Layer 4 of a small transformer language model trained on English Wikipedia (10 layers, counted from 0, width 96).
A neuron adds its activation times its output weights to the MLP's output. To switch it off is to set its activation to zero at one token and run the rest of the model.

Output weights of the MLP neurons that the questions are about. A number n stands for (n - 128) times 0.0038.
n8: 54, 108, 155, 123, 105, 130, 107, 135, 117, 155, 135, 130, 126, 176, 107, 47, 123, 166, 163, 119, 132, 106, 207, 92, 148, 104, 169, 133, 219, 150, 115, 140, 129, 133, 156, 71, 71, 120, 155, 123, 114, 125, 97, 88, 95, 116, 142, 116, 58, 112, 200, 112, 121, 129, 118, 185, 115, 142, 179, 64, 142, 100, 119, 143, 108, 146, 107, 154, 165, 112, 129, 130, 71, 128, 97, 134, 129, 93, 161, 70, 148, 96, 163, 118, 132, 157, 136, 118, 139, 137, 104, 174, 173, 142, 103, 114
n9: 133, 144, 126, 99, 144, 91, 132, 141, 134, 188, 139, 131, 86, 131, 158, 113, 159, 133, 121, 89, 161, 137, 83, 66, 124, 121, 190, 120, 197, 116, 147, 181, 97, 95, 99, 115, 130, 153, 142, 110, 95, 146, 88, 136, 147, 119, 120, 129, 137, 138, 199, 125, 100, 161, 82, 122, 133, 153, 151, 123, 131, 170, 188, 125, 142, 77, 77, 116, 64, 77, 59, 141, 111, 109, 148, 156, 108, 154, 156, 172, 155, 109, 158, 147, 84, 128, 142, 112, 126, 187, 132, 127, 149, 128, 103, 141
n10: 177, 90, 169, 118, 112, 123, 127, 127, 125, 132, 134, 129, 104, 113, 123, 145, 141, 96, 128, 132, 116, 152, 168, 118, 195, 122, 128, 99, 149, 142, 64, 135, 87, 155, 131, 50, 146, 110, 120, 104, 91, 135, 120, 125, 123, 107, 120, 118, 162, 178, 179, 122, 113, 101, 111, 187, 85, 175, 84, 116, 80, 195, 146, 80, 142, 141, 117, 127, 115, 138, 113, 159, 180, 131, 119, 159, 107, 156, 129, 108, 120, 111, 85, 81, 135, 139, 131, 128, 146, 70, 114, 144, 154, 127, 111, 123
n52: 150, 103, 206, 124, 172, 107, 113, 144, 104, 129, 139, 230, 149, 107, 98, 120, 138, 143, 106, 142, 97, 54, 86, 146, 116, 177, 164, 112, 161, 111, 168, 146, 102, 93, 133, 144, 119, 137, 106, 122, 101, 98, 100, 152, 145, 92, 132, 116, 148, 145, 195, 150, 68, 102, 175, 105, 82, 114, 133, 151, 153, 153, 115, 87, 105, 143, 148, 121, 87, 142, 166, 104, 111, 126, 111, 204, 143, 166, 159, 162, 127, 102, 136, 160, 136, 82, 113, 117, 156, 154, 125, 170, 102, 118, 109, 147
n61: 178, 150, 118, 158, 147, 125, 120, 148, 180, 114, 138, 79, 103, 151, 84, 145, 152, 130, 114, 135, 155, 157, 162, 150, 134, 195, 136, 132, 222, 121, 115, 101, 101, 138, 149, 107, 111, 101, 133, 141, 98, 147, 99, 124, 111, 103, 143, 145, 132, 140, 200, 102, 118, 145, 116, 105, 102, 119, 128, 153, 134, 130, 155, 82, 130, 114, 103, 146, 148, 183, 115, 126, 120, 186, 137, 160, 122, 107, 74, 93, 173, 108, 133, 165, 134, 150, 132, 152, 123, 131, 120, 135, 175, 121, 132, 155
n92: 125, 126, 175, 153, 110, 134, 105, 174, 118, 134, 115, 117, 133, 134, 179, 149, 178, 176, 136, 136, 110, 100, 149, 49, 146, 103, 141, 145, 209, 125, 140, 181, 95, 145, 71, 155, 161, 140, 166, 103, 88, 147, 120, 92, 103, 141, 151, 125, 121, 137, 153, 141, 104, 75, 132, 145, 99, 143, 151, 146, 120, 113, 132, 101, 148, 135, 133, 158, 111, 115, 117, 122, 150, 146, 142, 115, 160, 142, 176, 99, 184, 166, 107, 200, 122, 174, 156, 101, 120, 212, 126, 127, 155, 153, 146, 117
n93: 127, 135, 87, 110, 89, 135, 83, 160, 151, 145, 91, 160, 189, 106, 127, 103, 168, 127, 140, 87, 129, 112, 115, 129, 138, 158, 169, 110, 175, 107, 63, 115, 118, 164, 127, 126, 87, 158, 119, 89, 134, 159, 150, 87, 113, 145, 156, 118, 163, 53, 141, 128, 103, 185, 121, 114, 107, 131, 81, 92, 156, 103, 98, 109, 183, 134, 133, 154, 136, 124, 97, 98, 144, 154, 133, 131, 123, 133, 126, 166, 142, 168, 134, 178, 101, 112, 102, 83, 153, 117, 135, 83, 145, 118, 118, 142
n103: 142, 153, 107, 110, 106, 145, 54, 130, 187, 112, 128, 94, 83, 137, 90, 109, 127, 113, 168, 97, 122, 169, 119, 118, 147, 100, 116, 126, 130, 123, 140, 90, 87, 104, 111, 155, 154, 110, 131, 167, 130, 132, 100, 127, 110, 128, 131, 143, 174, 100, 99, 136, 135, 127, 109, 134, 118, 123, 136, 138, 131, 90, 160, 89, 128, 151, 118, 190, 135, 161, 111, 112, 145, 85, 161, 93, 154, 130, 105, 119, 65, 193, 182, 106, 85, 66, 143, 122, 130, 126, 86, 160, 146, 120, 173, 127
n130: 164, 123, 75, 165, 168, 148, 73, 117, 122, 141, 133, 143, 105, 126, 100, 92, 134, 144, 124, 124, 104, 159, 102, 96, 76, 126, 201, 124, 130, 132, 77, 86, 118, 143, 111, 82, 158, 119, 100, 129, 96, 147, 130, 118, 133, 144, 138, 96, 157, 85, 162, 128, 110, 164, 123, 187, 125, 91, 126, 122, 141, 136, 144, 144, 153, 100, 109, 109, 185, 122, 113, 114, 110, 112, 120, 164, 138, 140, 174, 115, 151, 128, 128, 120, 130, 129, 157, 135, 136, 135, 120, 154, 139, 118, 105, 100
n152: 99, 151, 150, 102, 142, 127, 165, 142, 145, 99, 126, 142, 130, 159, 82, 129, 167, 130, 170, 121, 89, 121, 131, 162, 162, 122, 171, 142, 192, 172, 147, 122, 91, 133, 140, 141, 142, 123, 102, 156, 113, 108, 107, 124, 81, 99, 123, 165, 104, 150, 205, 117, 154, 128, 107, 130, 145, 99, 137, 123, 117, 158, 135, 109, 66, 149, 156, 203, 140, 119, 124, 71, 142, 123, 148, 122, 83, 137, 103, 96, 145, 160, 144, 138, 154, 177, 89, 123, 187, 154, 89, 152, 101, 155, 123, 69
n163: 92, 124, 143, 136, 124, 113, 132, 126, 155, 125, 93, 95, 145, 157, 172, 129, 116, 128, 100, 105, 131, 117, 95, 124, 166, 155, 67, 153, 57, 104, 136, 153, 115, 155, 175, 168, 157, 108, 147, 149, 92, 134, 122, 166, 147, 152, 129, 133, 113, 69, 93, 103, 208, 168, 110, 81, 162, 119, 88, 151, 176, 98, 162, 114, 110, 113, 142, 150, 169, 126, 157, 144, 129, 111, 118, 129, 146, 152, 166, 100, 111, 121, 157, 122, 147, 188, 125, 105, 87, 135, 199, 151, 73, 123, 150, 119
n176: 128, 86, 123, 153, 149, 145, 113, 129, 117, 101, 120, 115, 121, 136, 127, 92, 180, 143, 145, 148, 149, 162, 153, 164, 167, 113, 126, 133, 199, 115, 116, 167, 94, 94, 115, 105, 146, 138, 106, 117, 116, 133, 151, 112, 122, 106, 161, 91, 116, 121, 202, 121, 112, 134, 127, 141, 119, 135, 147, 121, 154, 183, 123, 114, 94, 78, 107, 102, 119, 97, 89, 116, 93, 127, 120, 139, 147, 127, 147, 67, 113, 143, 81, 125, 122, 165, 134, 130, 106, 143, 166, 95, 116, 187, 103, 80
n180: 105, 59, 141, 159, 124, 141, 128, 159, 79, 103, 118, 108, 127, 155, 144, 83, 123, 131, 111, 168, 124, 141, 167, 134, 143, 153, 47, 131, 145, 132, 132, 163, 143, 89, 137, 138, 141, 156, 128, 143, 155, 147, 132, 119, 181, 105, 195, 113, 111, 96, 248, 177, 121, 151, 122, 115, 145, 106, 127, 117, 119, 156, 167, 95, 113, 104, 110, 143, 107, 97, 108, 91, 115, 97, 143, 99, 123, 130, 177, 151, 123, 157, 135, 134, 139, 84, 153, 143, 131, 147, 163, 112, 134, 135, 139, 129
n210: 176, 87, 128, 122, 155, 122, 150, 119, 179, 150, 136, 172, 106, 112, 131, 152, 169, 105, 99, 147, 98, 115, 121, 133, 116, 132, 91, 143, 162, 170, 64, 153, 136, 153, 132, 116, 128, 90, 95, 124, 184, 145, 144, 109, 171, 174, 133, 150, 153, 132, 117, 142, 178, 109, 53, 118, 145, 66, 151, 131, 165, 132, 97, 189, 182, 130, 123, 165, 136, 81, 94, 134, 137, 111, 116, 159, 99, 143, 141, 180, 124, 100, 131, 118, 105, 168, 132, 108, 62, 166, 127, 137, 140, 114, 156, 129
n244: 143, 129, 100, 131, 111, 116, 184, 124, 151, 148, 156, 128, 142, 74, 140, 156, 226, 126, 99, 179, 171, 134, 118, 139, 86, 135, 178, 146, 103, 106, 135, 72, 160, 96, 96, 131, 121, 122, 159, 147, 120, 116, 113, 123, 107, 148, 108, 157, 161, 125, 29, 140, 116, 161, 147, 130, 114, 171, 157, 145, 114, 80, 142, 185, 136, 116, 154, 129, 69, 145, 148, 151, 97, 93, 171, 157, 134, 137, 108, 189, 155, 164, 149, 154, 111, 91, 81, 137, 155, 126, 123, 132, 160, 125, 112, 169
n248: 134, 154, 129, 138, 145, 138, 137, 76, 102, 78, 127, 116, 117, 128, 139, 65, 102, 126, 114, 110, 121, 154, 131, 158, 113, 150, 176, 141, 147, 164, 149, 121, 160, 143, 99, 142, 133, 134, 121, 118, 123, 76, 28, 144, 55, 95, 131, 167, 121, 129, 79, 130, 134, 126, 142, 158, 190, 121, 100, 135, 138, 123, 164, 120, 162, 156, 100, 153, 108, 209, 131, 140, 129, 110, 143, 127, 169, 136, 135, 110, 114, 162, 88, 121, 132, 94, 158, 147, 115, 138, 134, 155, 139, 166, 135, 109

Each question names a token from some text and the token that comes next. It shows the activations a of the neurons there, in the order above. A number n stands for (n - 128) times 0.06.

Then comes g, the gradient of the next token's log-probability with respect to the MLP's output, scaled to length 1. A neuron's effect is roughly proportional to its activation times (output weights . g). A number n stands for (n - 128) times 0.0032.

" Ch", then "ann"
a: 125, 126, 130, 128, 124, 134, 152, 128, 129, 132, 127, 134, 130, 123, 127, 123
g: 106, 118, 97, 127, 108, 152, 123, 139, 73, 151, 135, 67, 150, 180, 164, 124, 155, 115, 154, 168, 96, 155, 180, 121, 169, 154, 141, 148, 136, 108, 133, 102, 149, 105, 84, 128, 126, 168, 152, 204, 133, 111, 46, 133, 120, 99, 111, 132, 120, 131, 139, 106, 30, 114, 167, 111, 168, 156, 120, 78, 182, 78, 114, 150, 54, 105, 131, 154, 124, 109, 133, 131, 103, 150, 171, 154, 166, 82, 119, 142, 150, 142, 139, 158, 124, 164, 65, 118, 111, 161, 140, 94, 146, 109, 82, 86
Switching off which neuron hurts the next token most? n210

"'", then "t"
a: 126, 124, 128, 97, 219, 162, 128, 138, 125, 127, 157, 123, 128, 127, 133, 129
g: 132, 123, 89, 128, 153, 141, 130, 152, 143, 116, 151, 104, 127, 83, 131, 167, 125, 181, 156, 133, 122, 115, 145, 63, 96, 147, 130, 114, 151, 136, 168, 138, 186, 136, 120, 168, 57, 184, 201, 151, 152, 122, 154, 156, 109, 144, 153, 181, 108, 105, 142, 130, 105, 159, 148, 136, 117, 112, 124, 187, 156, 96, 84, 93, 106, 116, 178, 174, 158, 167, 63, 115, 128, 114, 139, 125, 145, 151, 151, 81, 120, 70, 114, 164, 55, 88, 155, 185, 81, 129, 123, 99, 106, 125, 159, 192
Switching off which neuron hurts the next token most? n61

"v", then "o"
a: 132, 119, 125, 124, 130, 135, 124, 127, 128, 133, 166, 129, 124, 133, 132, 124
g: 121, 132, 113, 77, 106, 73, 132, 63, 150, 133, 173, 137, 66, 92, 68, 148, 153, 157, 122, 110, 99, 96, 150, 77, 133, 148, 192, 138, 146, 122, 108, 134, 89, 95, 188, 97, 120, 89, 138, 105, 150, 129, 100, 68, 92, 100, 158, 147, 127, 93, 142, 157, 113, 93, 125, 147, 165, 133, 133, 153, 124, 150, 156, 130, 57, 80, 141, 57, 124, 158, 106, 62, 103, 170, 132, 161, 135, 130, 163, 77, 130, 83, 101, 159, 83, 113, 171, 139, 132, 123, 119, 154, 107, 181, 113, 142
Which neuron, switched off, raises the next token's probability most? n163

"0", then "0"
a: 124, 132, 129, 130, 129, 129, 127, 127, 128, 123, 127, 138, 119, 124, 125, 127
g: 123, 103, 151, 117, 92, 144, 118, 142, 116, 150, 69, 84, 126, 123, 132, 105, 182, 164, 145, 152, 144, 52, 158, 132, 122, 122, 154, 165, 156, 135, 107, 149, 132, 78, 138, 131, 187, 153, 107, 155, 185, 170, 139, 66, 140, 127, 129, 136, 91, 82, 150, 147, 88, 118, 182, 143, 75, 99, 114, 153, 140, 118, 92, 159, 107, 134, 156, 151, 134, 50, 63, 112, 138, 84, 111, 124, 142, 95, 120, 120, 131, 145, 137, 137, 133, 71, 137, 191, 142, 104, 194, 128, 83, 141, 65, 72
Switching off which neuron hurts the next token most? n176

"2", then "3"
a: 120, 126, 135, 142, 115, 125, 127, 126, 133, 125, 126, 118, 128, 126, 121, 125
g: 112, 159, 146, 103, 174, 83, 74, 148, 130, 208, 147, 159, 112, 122, 106, 141, 182, 109, 114, 86, 112, 65, 175, 164, 166, 150, 121, 104, 143, 92, 119, 163, 147, 94, 146, 132, 109, 90, 139, 189, 106, 147, 135, 139, 132, 67, 136, 111, 116, 132, 141, 124, 123, 94, 102, 127, 170, 186, 122, 157, 119, 134, 125, 173, 102, 184, 76, 171, 118, 136, 116, 132, 184, 121, 131, 219, 127, 123, 79, 148, 196, 117, 163, 133, 141, 143, 122, 120, 112, 116, 110, 92, 162, 186, 103, 166
Switching off which neuron hurts the next token most? n52

"ished", then " in"
a: 127, 129, 125, 129, 127, 129, 128, 128, 129, 131, 128, 122, 127, 129, 134, 120
g: 115, 110, 55, 121, 152, 172, 141, 119, 127, 74, 100, 162, 178, 27, 95, 106, 141, 169, 156, 57, 136, 164, 131, 110, 126, 129, 147, 116, 159, 147, 119, 107, 122, 158, 121, 106, 128, 104, 129, 121, 178, 120, 130, 107, 118, 87, 83, 181, 98, 108, 125, 185, 129, 107, 149, 198, 181, 134, 122, 131, 154, 116, 183, 153, 127, 141, 133, 159, 104, 155, 146, 136, 161, 91, 148, 142, 149, 150, 138, 149, 139, 158, 153, 182, 80, 139, 144, 149, 150, 35, 170, 173, 112, 113, 106, 131
Which neuron, switched off, raises the next token's probability most? n248

"en", then "ces"
a: 128, 131, 128, 130, 130, 173, 128, 130, 131, 128, 126, 125, 125, 129, 108, 131
g: 157, 144, 128, 113, 158, 165, 93, 118, 134, 148, 190, 147, 136, 100, 194, 148, 124, 184, 137, 117, 160, 60, 135, 151, 140, 121, 142, 138, 158, 131, 119, 102, 116, 86, 126, 152, 135, 143, 90, 53, 132, 157, 118, 140, 159, 195, 167, 174, 166, 109, 133, 66, 62, 134, 148, 103, 194, 184, 139, 106, 106, 106, 73, 179, 133, 157, 118, 145, 160, 101, 132, 127, 121, 121, 124, 121, 94, 98, 142, 154, 134, 113, 104, 98, 96, 130, 133, 177, 59, 198, 128, 89, 107, 158, 162, 127
Switching off which neuron hurts the next token most? n92

"\n", then "|"
a: 137, 127, 131, 124, 130, 130, 128, 131, 126, 130, 122, 129, 128, 137, 127, 128
g: 105, 152, 121, 106, 97, 66, 138, 80, 135, 123, 76, 127, 123, 178, 119, 192, 172, 109, 132, 166, 152, 91, 124, 147, 148, 108, 143, 116, 149, 186, 73, 137, 171, 129, 112, 122, 139, 121, 131, 88, 34, 108, 197, 89, 140, 156, 158, 126, 199, 123, 109, 169, 168, 185, 125, 132, 153, 117, 128, 105, 105, 86, 43, 130, 188, 115, 166, 130, 123, 132, 86, 136, 107, 122, 127, 130, 69, 131, 168, 118, 109, 144, 152, 119, 107, 118, 136, 102, 108, 148, 127, 117, 121, 126, 65, 104
Which two neurons, each switched off alone, lower its probability most, in order? n210, n52

"ron", then "e"
a: 127, 74, 160, 128, 150, 181, 127, 101, 133, 118, 128, 134, 139, 135, 132, 132
g: 115, 105, 132, 165, 138, 128, 120, 120, 126, 129, 89, 169, 68, 67, 134, 176, 123, 102, 155, 104, 153, 84, 96, 139, 83, 109, 117, 121, 133, 84, 156, 136, 100, 93, 88, 181, 96, 101, 122, 146, 163, 120, 161, 125, 170, 98, 167, 165, 83, 132, 119, 154, 147, 123, 93, 127, 141, 137, 99, 134, 125, 127, 114, 106, 127, 93, 122, 124, 169, 143, 192, 150, 100, 185, 140, 84, 164, 141, 93, 160, 175, 108, 106, 86, 227, 177, 150, 98, 94, 171, 158, 42, 146, 125, 149, 151
Which neuron, switched off, raises the next token's probability most? n10

" n", then "orth"
a: 128, 125, 133, 123, 134, 118, 124, 128, 129, 131, 130, 127, 132, 115, 124, 127
g: 114, 132, 108, 143, 128, 138, 93, 113, 126, 119, 119, 124, 75, 164, 176, 123, 138, 155, 137, 147, 86, 148, 116, 152, 108, 151, 143, 149, 144, 86, 146, 112, 196, 95, 135, 138, 131, 127, 163, 129, 199, 193, 145, 175, 135, 122, 133, 181, 48, 88, 117, 126, 175, 113, 107, 113, 165, 137, 56, 132, 150, 81, 215, 119, 202, 151, 135, 167, 90, 125, 130, 113, 170, 91, 112, 168, 151, 161, 61, 119, 119, 136, 79, 93, 149, 143, 148, 113, 96, 148, 149, 167, 97, 114, 148, 114
Switching off which neuron hurts the next token most? n52

" was", then " tra"
a: 128, 128, 127, 128, 128, 125, 128, 127, 129, 128, 132, 129, 131, 128, 168, 130
g: 148, 107, 113, 148, 132, 194, 143, 113, 107, 112, 199, 104, 92, 160, 122, 157, 174, 119, 78, 129, 146, 143, 123, 106, 143, 92, 120, 122, 80, 99, 102, 137, 193, 106, 44, 90, 122, 160, 138, 207, 142, 130, 108, 128, 94, 193, 153, 107, 150, 111, 106, 156, 128, 134, 74, 118, 50, 106, 135, 187, 140, 104, 100, 98, 116, 178, 173, 106, 149, 99, 152, 102, 108, 149, 170, 153, 92, 126, 153, 114, 141, 111, 80, 148, 108, 131, 108, 195, 157, 147, 113, 130, 129, 105, 137, 88
Switching off which neuron hurts the next token most? n244

" res", then "ear"
a: 139, 120, 133, 122, 128, 151, 104, 125, 131, 111, 124, 128, 133, 134, 127, 129
g: 140, 141, 146, 103, 125, 237, 79, 177, 111, 115, 126, 114, 73, 99, 135, 122, 151, 141, 107, 157, 91, 169, 124, 89, 120, 173, 172, 142, 114, 119, 183, 93, 106, 106, 104, 145, 107, 113, 93, 98, 202, 141, 159, 93, 97, 126, 85, 127, 146, 145, 121, 98, 148, 127, 85, 126, 119, 106, 148, 140, 84, 131, 109, 149, 189, 135, 123, 119, 118, 113, 143, 138, 136, 210, 124, 133, 151, 163, 127, 142, 136, 125, 151, 101, 130, 144, 140, 132, 81, 89, 151, 66, 97, 200, 45, 155
Switching off which neuron hurts the next token most? n152

" g", then "et"
a: 130, 127, 127, 124, 127, 129, 129, 128, 97, 126, 133, 122, 133, 131, 123, 123
g: 120, 118, 96, 112, 163, 181, 124, 138, 112, 97, 137, 141, 139, 184, 163, 122, 99, 111, 131, 150, 100, 116, 91, 129, 145, 132, 124, 132, 133, 140, 122, 159, 136, 72, 136, 181, 112, 144, 182, 152, 108, 135, 146, 96, 104, 127, 109, 148, 129, 182, 151, 50, 200, 143, 198, 117, 147, 147, 157, 180, 120, 178, 144, 100, 160, 111, 147, 141, 100, 138, 180, 122, 195, 114, 137, 151, 67, 124, 208, 125, 95, 126, 131, 158, 140, 76, 124, 203, 74, 73, 120, 97, 127, 112, 156, 135
Switching off which neuron hurts the next token most? n130

" te", then "en"
a: 131, 126, 129, 128, 127, 131, 130, 128, 125, 125, 127, 128, 128, 131, 138, 134
g: 150, 113, 119, 115, 107, 79, 192, 133, 98, 105, 163, 138, 123, 72, 104, 128, 152, 145, 178, 118, 111, 174, 112, 98, 128, 156, 161, 156, 97, 182, 111, 162, 155, 111, 135, 74, 217, 123, 127, 187, 110, 106, 80, 127, 120, 83, 100, 152, 133, 91, 135, 113, 176, 164, 90, 101, 95, 163, 132, 171, 159, 175, 127, 135, 63, 85, 117, 137, 131, 115, 164, 201, 148, 107, 92, 115, 96, 138, 64, 139, 120, 106, 142, 114, 118, 106, 55, 155, 131, 155, 102, 142, 155, 143, 130, 146
Switching off which neuron hurts the next token most? n244

" a", then "ud"
a: 127, 125, 124, 128, 128, 125, 127, 123, 125, 137, 123, 127, 128, 129, 127, 128
g: 110, 92, 149, 144, 143, 111, 132, 136, 108, 132, 145, 66, 109, 129, 157, 130, 141, 150, 139, 165, 141, 119, 163, 120, 119, 117, 143, 139, 157, 122, 111, 136, 174, 64, 72, 137, 104, 90, 96, 132, 202, 179, 162, 143, 43, 149, 141, 151, 163, 147, 150, 138, 128, 107, 181, 152, 132, 169, 116, 78, 86, 193, 136, 168, 146, 193, 165, 127, 155, 136, 38, 93, 120, 122, 154, 35, 127, 116, 148, 119, 125, 144, 176, 167, 99, 115, 125, 118, 131, 93, 77, 126, 140, 121, 135, 124
Switching off which neuron hurts the next token most? n163

"o", then " |"
a: 121, 139, 130, 127, 129, 120, 131, 131, 121, 127, 185, 129, 128, 122, 125, 126
g: 132, 159, 125, 66, 47, 79, 138, 110, 117, 149, 116, 148, 131, 96, 122, 220, 166, 81, 104, 168, 238, 129, 185, 87, 134, 196, 89, 153, 135, 113, 117, 170, 153, 131, 134, 131, 114, 153, 163, 112, 134, 106, 147, 151, 120, 152, 129, 149, 126, 134, 131, 106, 154, 154, 140, 78, 77, 91, 141, 112, 117, 130, 102, 127, 152, 116, 133, 93, 120, 135, 133, 165, 87, 138, 89, 112, 132, 139, 121, 93, 129, 171, 113, 186, 146, 180, 91, 112, 154, 93, 125, 78, 110, 102, 153, 96
Switching off which neuron hurts the next token most? n163

" imp", then "act"
a: 130, 130, 129, 125, 122, 121, 146, 140, 129, 128, 125, 129, 135, 132, 129, 126
g: 120, 153, 105, 137, 165, 132, 164, 76, 102, 141, 106, 60, 129, 169, 80, 171, 129, 156, 144, 102, 87, 123, 115, 166, 109, 99, 120, 132, 106, 122, 150, 104, 93, 175, 103, 161, 134, 121, 95, 154, 111, 55, 142, 166, 136, 185, 100, 120, 92, 126, 113, 128, 172, 168, 144, 114, 151, 151, 120, 146, 96, 171, 172, 52, 124, 111, 154, 94, 65, 127, 96, 129, 132, 135, 153, 114, 146, 118, 168, 82, 91, 125, 191, 152, 93, 184, 149, 122, 195, 85, 133, 124, 171, 161, 172, 163
Which neuron, switched off, raises the next token's probability most? n93

"ly", then "wo"
a: 130, 127, 132, 135, 124, 115, 122, 127, 129, 139, 167, 127, 129, 122, 126, 126
g: 110, 115, 127, 85, 129, 94, 148, 101, 152, 88, 127, 151, 91, 163, 156, 108, 124, 94, 68, 89, 142, 164, 132, 186, 161, 156, 136, 177, 158, 112, 117, 147, 139, 127, 139, 111, 136, 135, 126, 99, 159, 106, 232, 114, 100, 107, 158, 202, 80, 127, 157, 172, 49, 100, 121, 155, 101, 154, 127, 86, 128, 188, 141, 127, 81, 102, 161, 124, 80, 77, 102, 102, 76, 151, 114, 62, 120, 95, 128, 65, 153, 135, 122, 126, 98, 143, 134, 112, 107, 119, 155, 137, 102, 139, 148, 128
Which neuron, switched off, raises the next token's probability most? n163

"ide", then "og"
a: 124, 180, 131, 128, 125, 109, 114, 111, 129, 124, 136, 136, 97, 116, 125, 127
g: 133, 97, 155, 155, 117, 148, 159, 135, 137, 152, 50, 101, 156, 137, 130, 117, 165, 121, 121, 90, 131, 101, 129, 148, 115, 100, 120, 130, 129, 173, 102, 85, 185, 133, 113, 106, 136, 146, 85, 115, 199, 116, 136, 126, 135, 169, 61, 77, 58, 107, 143, 176, 172, 152, 104, 170, 46, 139, 138, 112, 84, 166, 92, 62, 178, 171, 166, 114, 86, 146, 146, 112, 96, 151, 162, 115, 79, 104, 111, 91, 136, 168, 156, 136, 157, 133, 132, 158, 166, 93, 152, 84, 119, 120, 112, 129
Which neuron, switched off, raises the next token's probability most? n9

" g", then "reat"
a: 128, 128, 127, 124, 123, 128, 131, 127, 92, 127, 132, 123, 130, 131, 126, 123
g: 113, 89, 113, 162, 132, 81, 102, 173, 137, 127, 66, 108, 155, 86, 107, 101, 96, 101, 95, 121, 129, 67, 149, 154, 132, 94, 80, 134, 92, 101, 132, 132, 162, 156, 143, 154, 97, 125, 141, 77, 89, 162, 82, 97, 85, 135, 97, 101, 136, 111, 143, 115, 70, 163, 120, 133, 99, 174, 86, 137, 93, 218, 90, 63, 129, 150, 133, 115, 102, 176, 131, 146, 134, 111, 111, 125, 129, 126, 113, 139, 115, 98, 149, 53, 152, 172, 61, 114, 122, 95, 178, 136, 169, 145, 118, 174
Switching off which neuron hurts the next token most? n130

"ing", then " c"
a: 129, 128, 130, 132, 126, 126, 107, 148, 126, 89, 128, 120, 128, 126, 141, 129
g: 151, 175, 145, 150, 138, 148, 90, 128, 109, 131, 150, 93, 83, 138, 157, 159, 136, 207, 76, 90, 139, 136, 122, 121, 130, 147, 138, 80, 127, 114, 123, 100, 172, 163, 116, 143, 131, 74, 136, 122, 148, 129, 139, 128, 175, 125, 123, 94, 165, 187, 145, 86, 91, 132, 131, 158, 42, 137, 127, 151, 65, 177, 168, 54, 148, 101, 62, 114, 80, 123, 110, 179, 144, 121, 126, 145, 133, 149, 109, 125, 158, 97, 71, 101, 86, 147, 196, 151, 100, 131, 172, 122, 172, 125, 112, 143
Which two neurons, each switched off alone, lower its probability most, in order? n152, n93

" B", then "os"
a: 126, 129, 126, 128, 128, 128, 128, 127, 124, 131, 130, 133, 106, 128, 126, 124
g: 147, 136, 118, 149, 93, 93, 118, 101, 151, 115, 149, 176, 133, 73, 131, 184, 128, 149, 135, 119, 113, 121, 125, 141, 107, 107, 132, 139, 102, 89, 143, 144, 92, 130, 187, 48, 160, 166, 97, 133, 225, 109, 121, 108, 95, 82, 55, 161, 132, 79, 131, 158, 140, 130, 120, 167, 164, 125, 174, 177, 130, 113, 158, 116, 78, 125, 98, 108, 160, 172, 132, 125, 96, 132, 108, 102, 126, 147, 160, 132, 167, 152, 140, 149, 115, 199, 90, 202, 126, 155, 108, 158, 137, 198, 143, 132
Switching off which neuron hurts the next token most? n180

" d", then "id"
a: 133, 126, 135, 128, 131, 128, 144, 138, 102, 130, 133, 130, 132, 127, 127, 126
g: 154, 200, 140, 87, 116, 102, 164, 71, 131, 135, 119, 159, 186, 194, 75, 193, 104, 119, 109, 139, 146, 134, 110, 146, 50, 125, 115, 138, 106, 135, 66, 137, 134, 154, 150, 215, 83, 149, 155, 104, 65, 106, 141, 115, 120, 129, 157, 90, 155, 128, 123, 174, 135, 92, 148, 119, 107, 175, 134, 126, 110, 62, 71, 157, 152, 159, 118, 105, 139, 111, 124, 121, 139, 106, 154, 147, 112, 118, 121, 125, 175, 172, 95, 82, 120, 119, 127, 141, 63, 168, 137, 110, 144, 113, 116, 151
Which two neurons, each switched off alone, lower its probability most, in order? n130, n93

" F", then "ace"
a: 128, 131, 129, 126, 127, 127, 132, 144, 128, 131, 124, 117, 113, 135, 126, 125
g: 144, 123, 195, 124, 89, 124, 123, 107, 171, 104, 89, 78, 146, 172, 96, 127, 149, 192, 120, 122, 130, 75, 159, 82, 107, 111, 145, 115, 125, 88, 145, 110, 160, 119, 200, 99, 128, 142, 139, 169, 96, 152, 114, 98, 119, 132, 108, 58, 89, 105, 118, 180, 107, 147, 146, 128, 157, 111, 138, 121, 125, 108, 135, 109, 156, 158, 141, 126, 151, 134, 186, 99, 93, 62, 154, 154, 162, 107, 133, 146, 165, 147, 97, 120, 89, 143, 87, 237, 105, 86, 141, 154, 138, 114, 178, 179
Switching off which neuron hurts the next token most? n176

"'s", then " only"
a: 130, 123, 124, 130, 133, 129, 127, 126, 124, 137, 121, 122, 120, 127, 125, 129
g: 135, 91, 187, 96, 138, 104, 105, 152, 135, 142, 113, 153, 123, 156, 105, 38, 129, 88, 216, 149, 85, 97, 157, 139, 121, 154, 132, 179, 148, 126, 113, 139, 98, 54, 149, 168, 167, 115, 120, 123, 51, 125, 112, 129, 137, 138, 145, 105, 100, 143, 151, 126, 155, 165, 140, 181, 188, 162, 133, 81, 207, 92, 108, 128, 120, 120, 162, 95, 147, 143, 71, 81, 134, 80, 110, 119, 156, 136, 130, 95, 112, 145, 144, 139, 155, 128, 107, 125, 111, 131, 145, 143, 84, 105, 63, 122
Switching off which neuron hurts the next token most? n152

"ok", then " w"
a: 122, 128, 125, 126, 120, 119, 135, 79, 125, 130, 134, 126, 130, 132, 125, 125
g: 160, 120, 109, 136, 148, 81, 137, 112, 124, 92, 96, 158, 84, 205, 115, 179, 152, 127, 121, 125, 90, 116, 114, 126, 120, 165, 138, 83, 82, 103, 119, 130, 76, 178, 117, 72, 71, 102, 67, 140, 123, 119, 118, 166, 137, 138, 141, 126, 78, 151, 130, 123, 57, 149, 157, 98, 132, 133, 212, 122, 144, 106, 119, 100, 102, 87, 153, 95, 68, 72, 115, 93, 109, 135, 152, 152, 91, 127, 63, 174, 121, 117, 117, 98, 82, 63, 106, 128, 164, 156, 159, 115, 146, 129, 144, 109
Which two neurons, each switched off alone, lower its probability most, in order? n103, n92

"id", then "n"
a: 128, 122, 126, 128, 126, 118, 123, 112, 131, 124, 117, 127, 120, 131, 133, 130
g: 117, 151, 128, 158, 151, 136, 138, 104, 177, 169, 113, 63, 129, 145, 179, 151, 106, 124, 145, 190, 161, 194, 141, 64, 190, 116, 139, 124, 146, 73, 102, 144, 132, 134, 88, 114, 126, 136, 107, 166, 114, 183, 158, 163, 119, 137, 134, 101, 130, 116, 124, 149, 120, 119, 163, 201, 77, 132, 102, 141, 101, 104, 60, 148, 118, 117, 91, 165, 193, 109, 84, 147, 138, 103, 111, 126, 117, 145, 138, 124, 51, 73, 113, 103, 136, 155, 211, 83, 133, 127, 115, 126, 114, 127, 146, 163
Which neuron, switched off, raises the next token's probability most? n103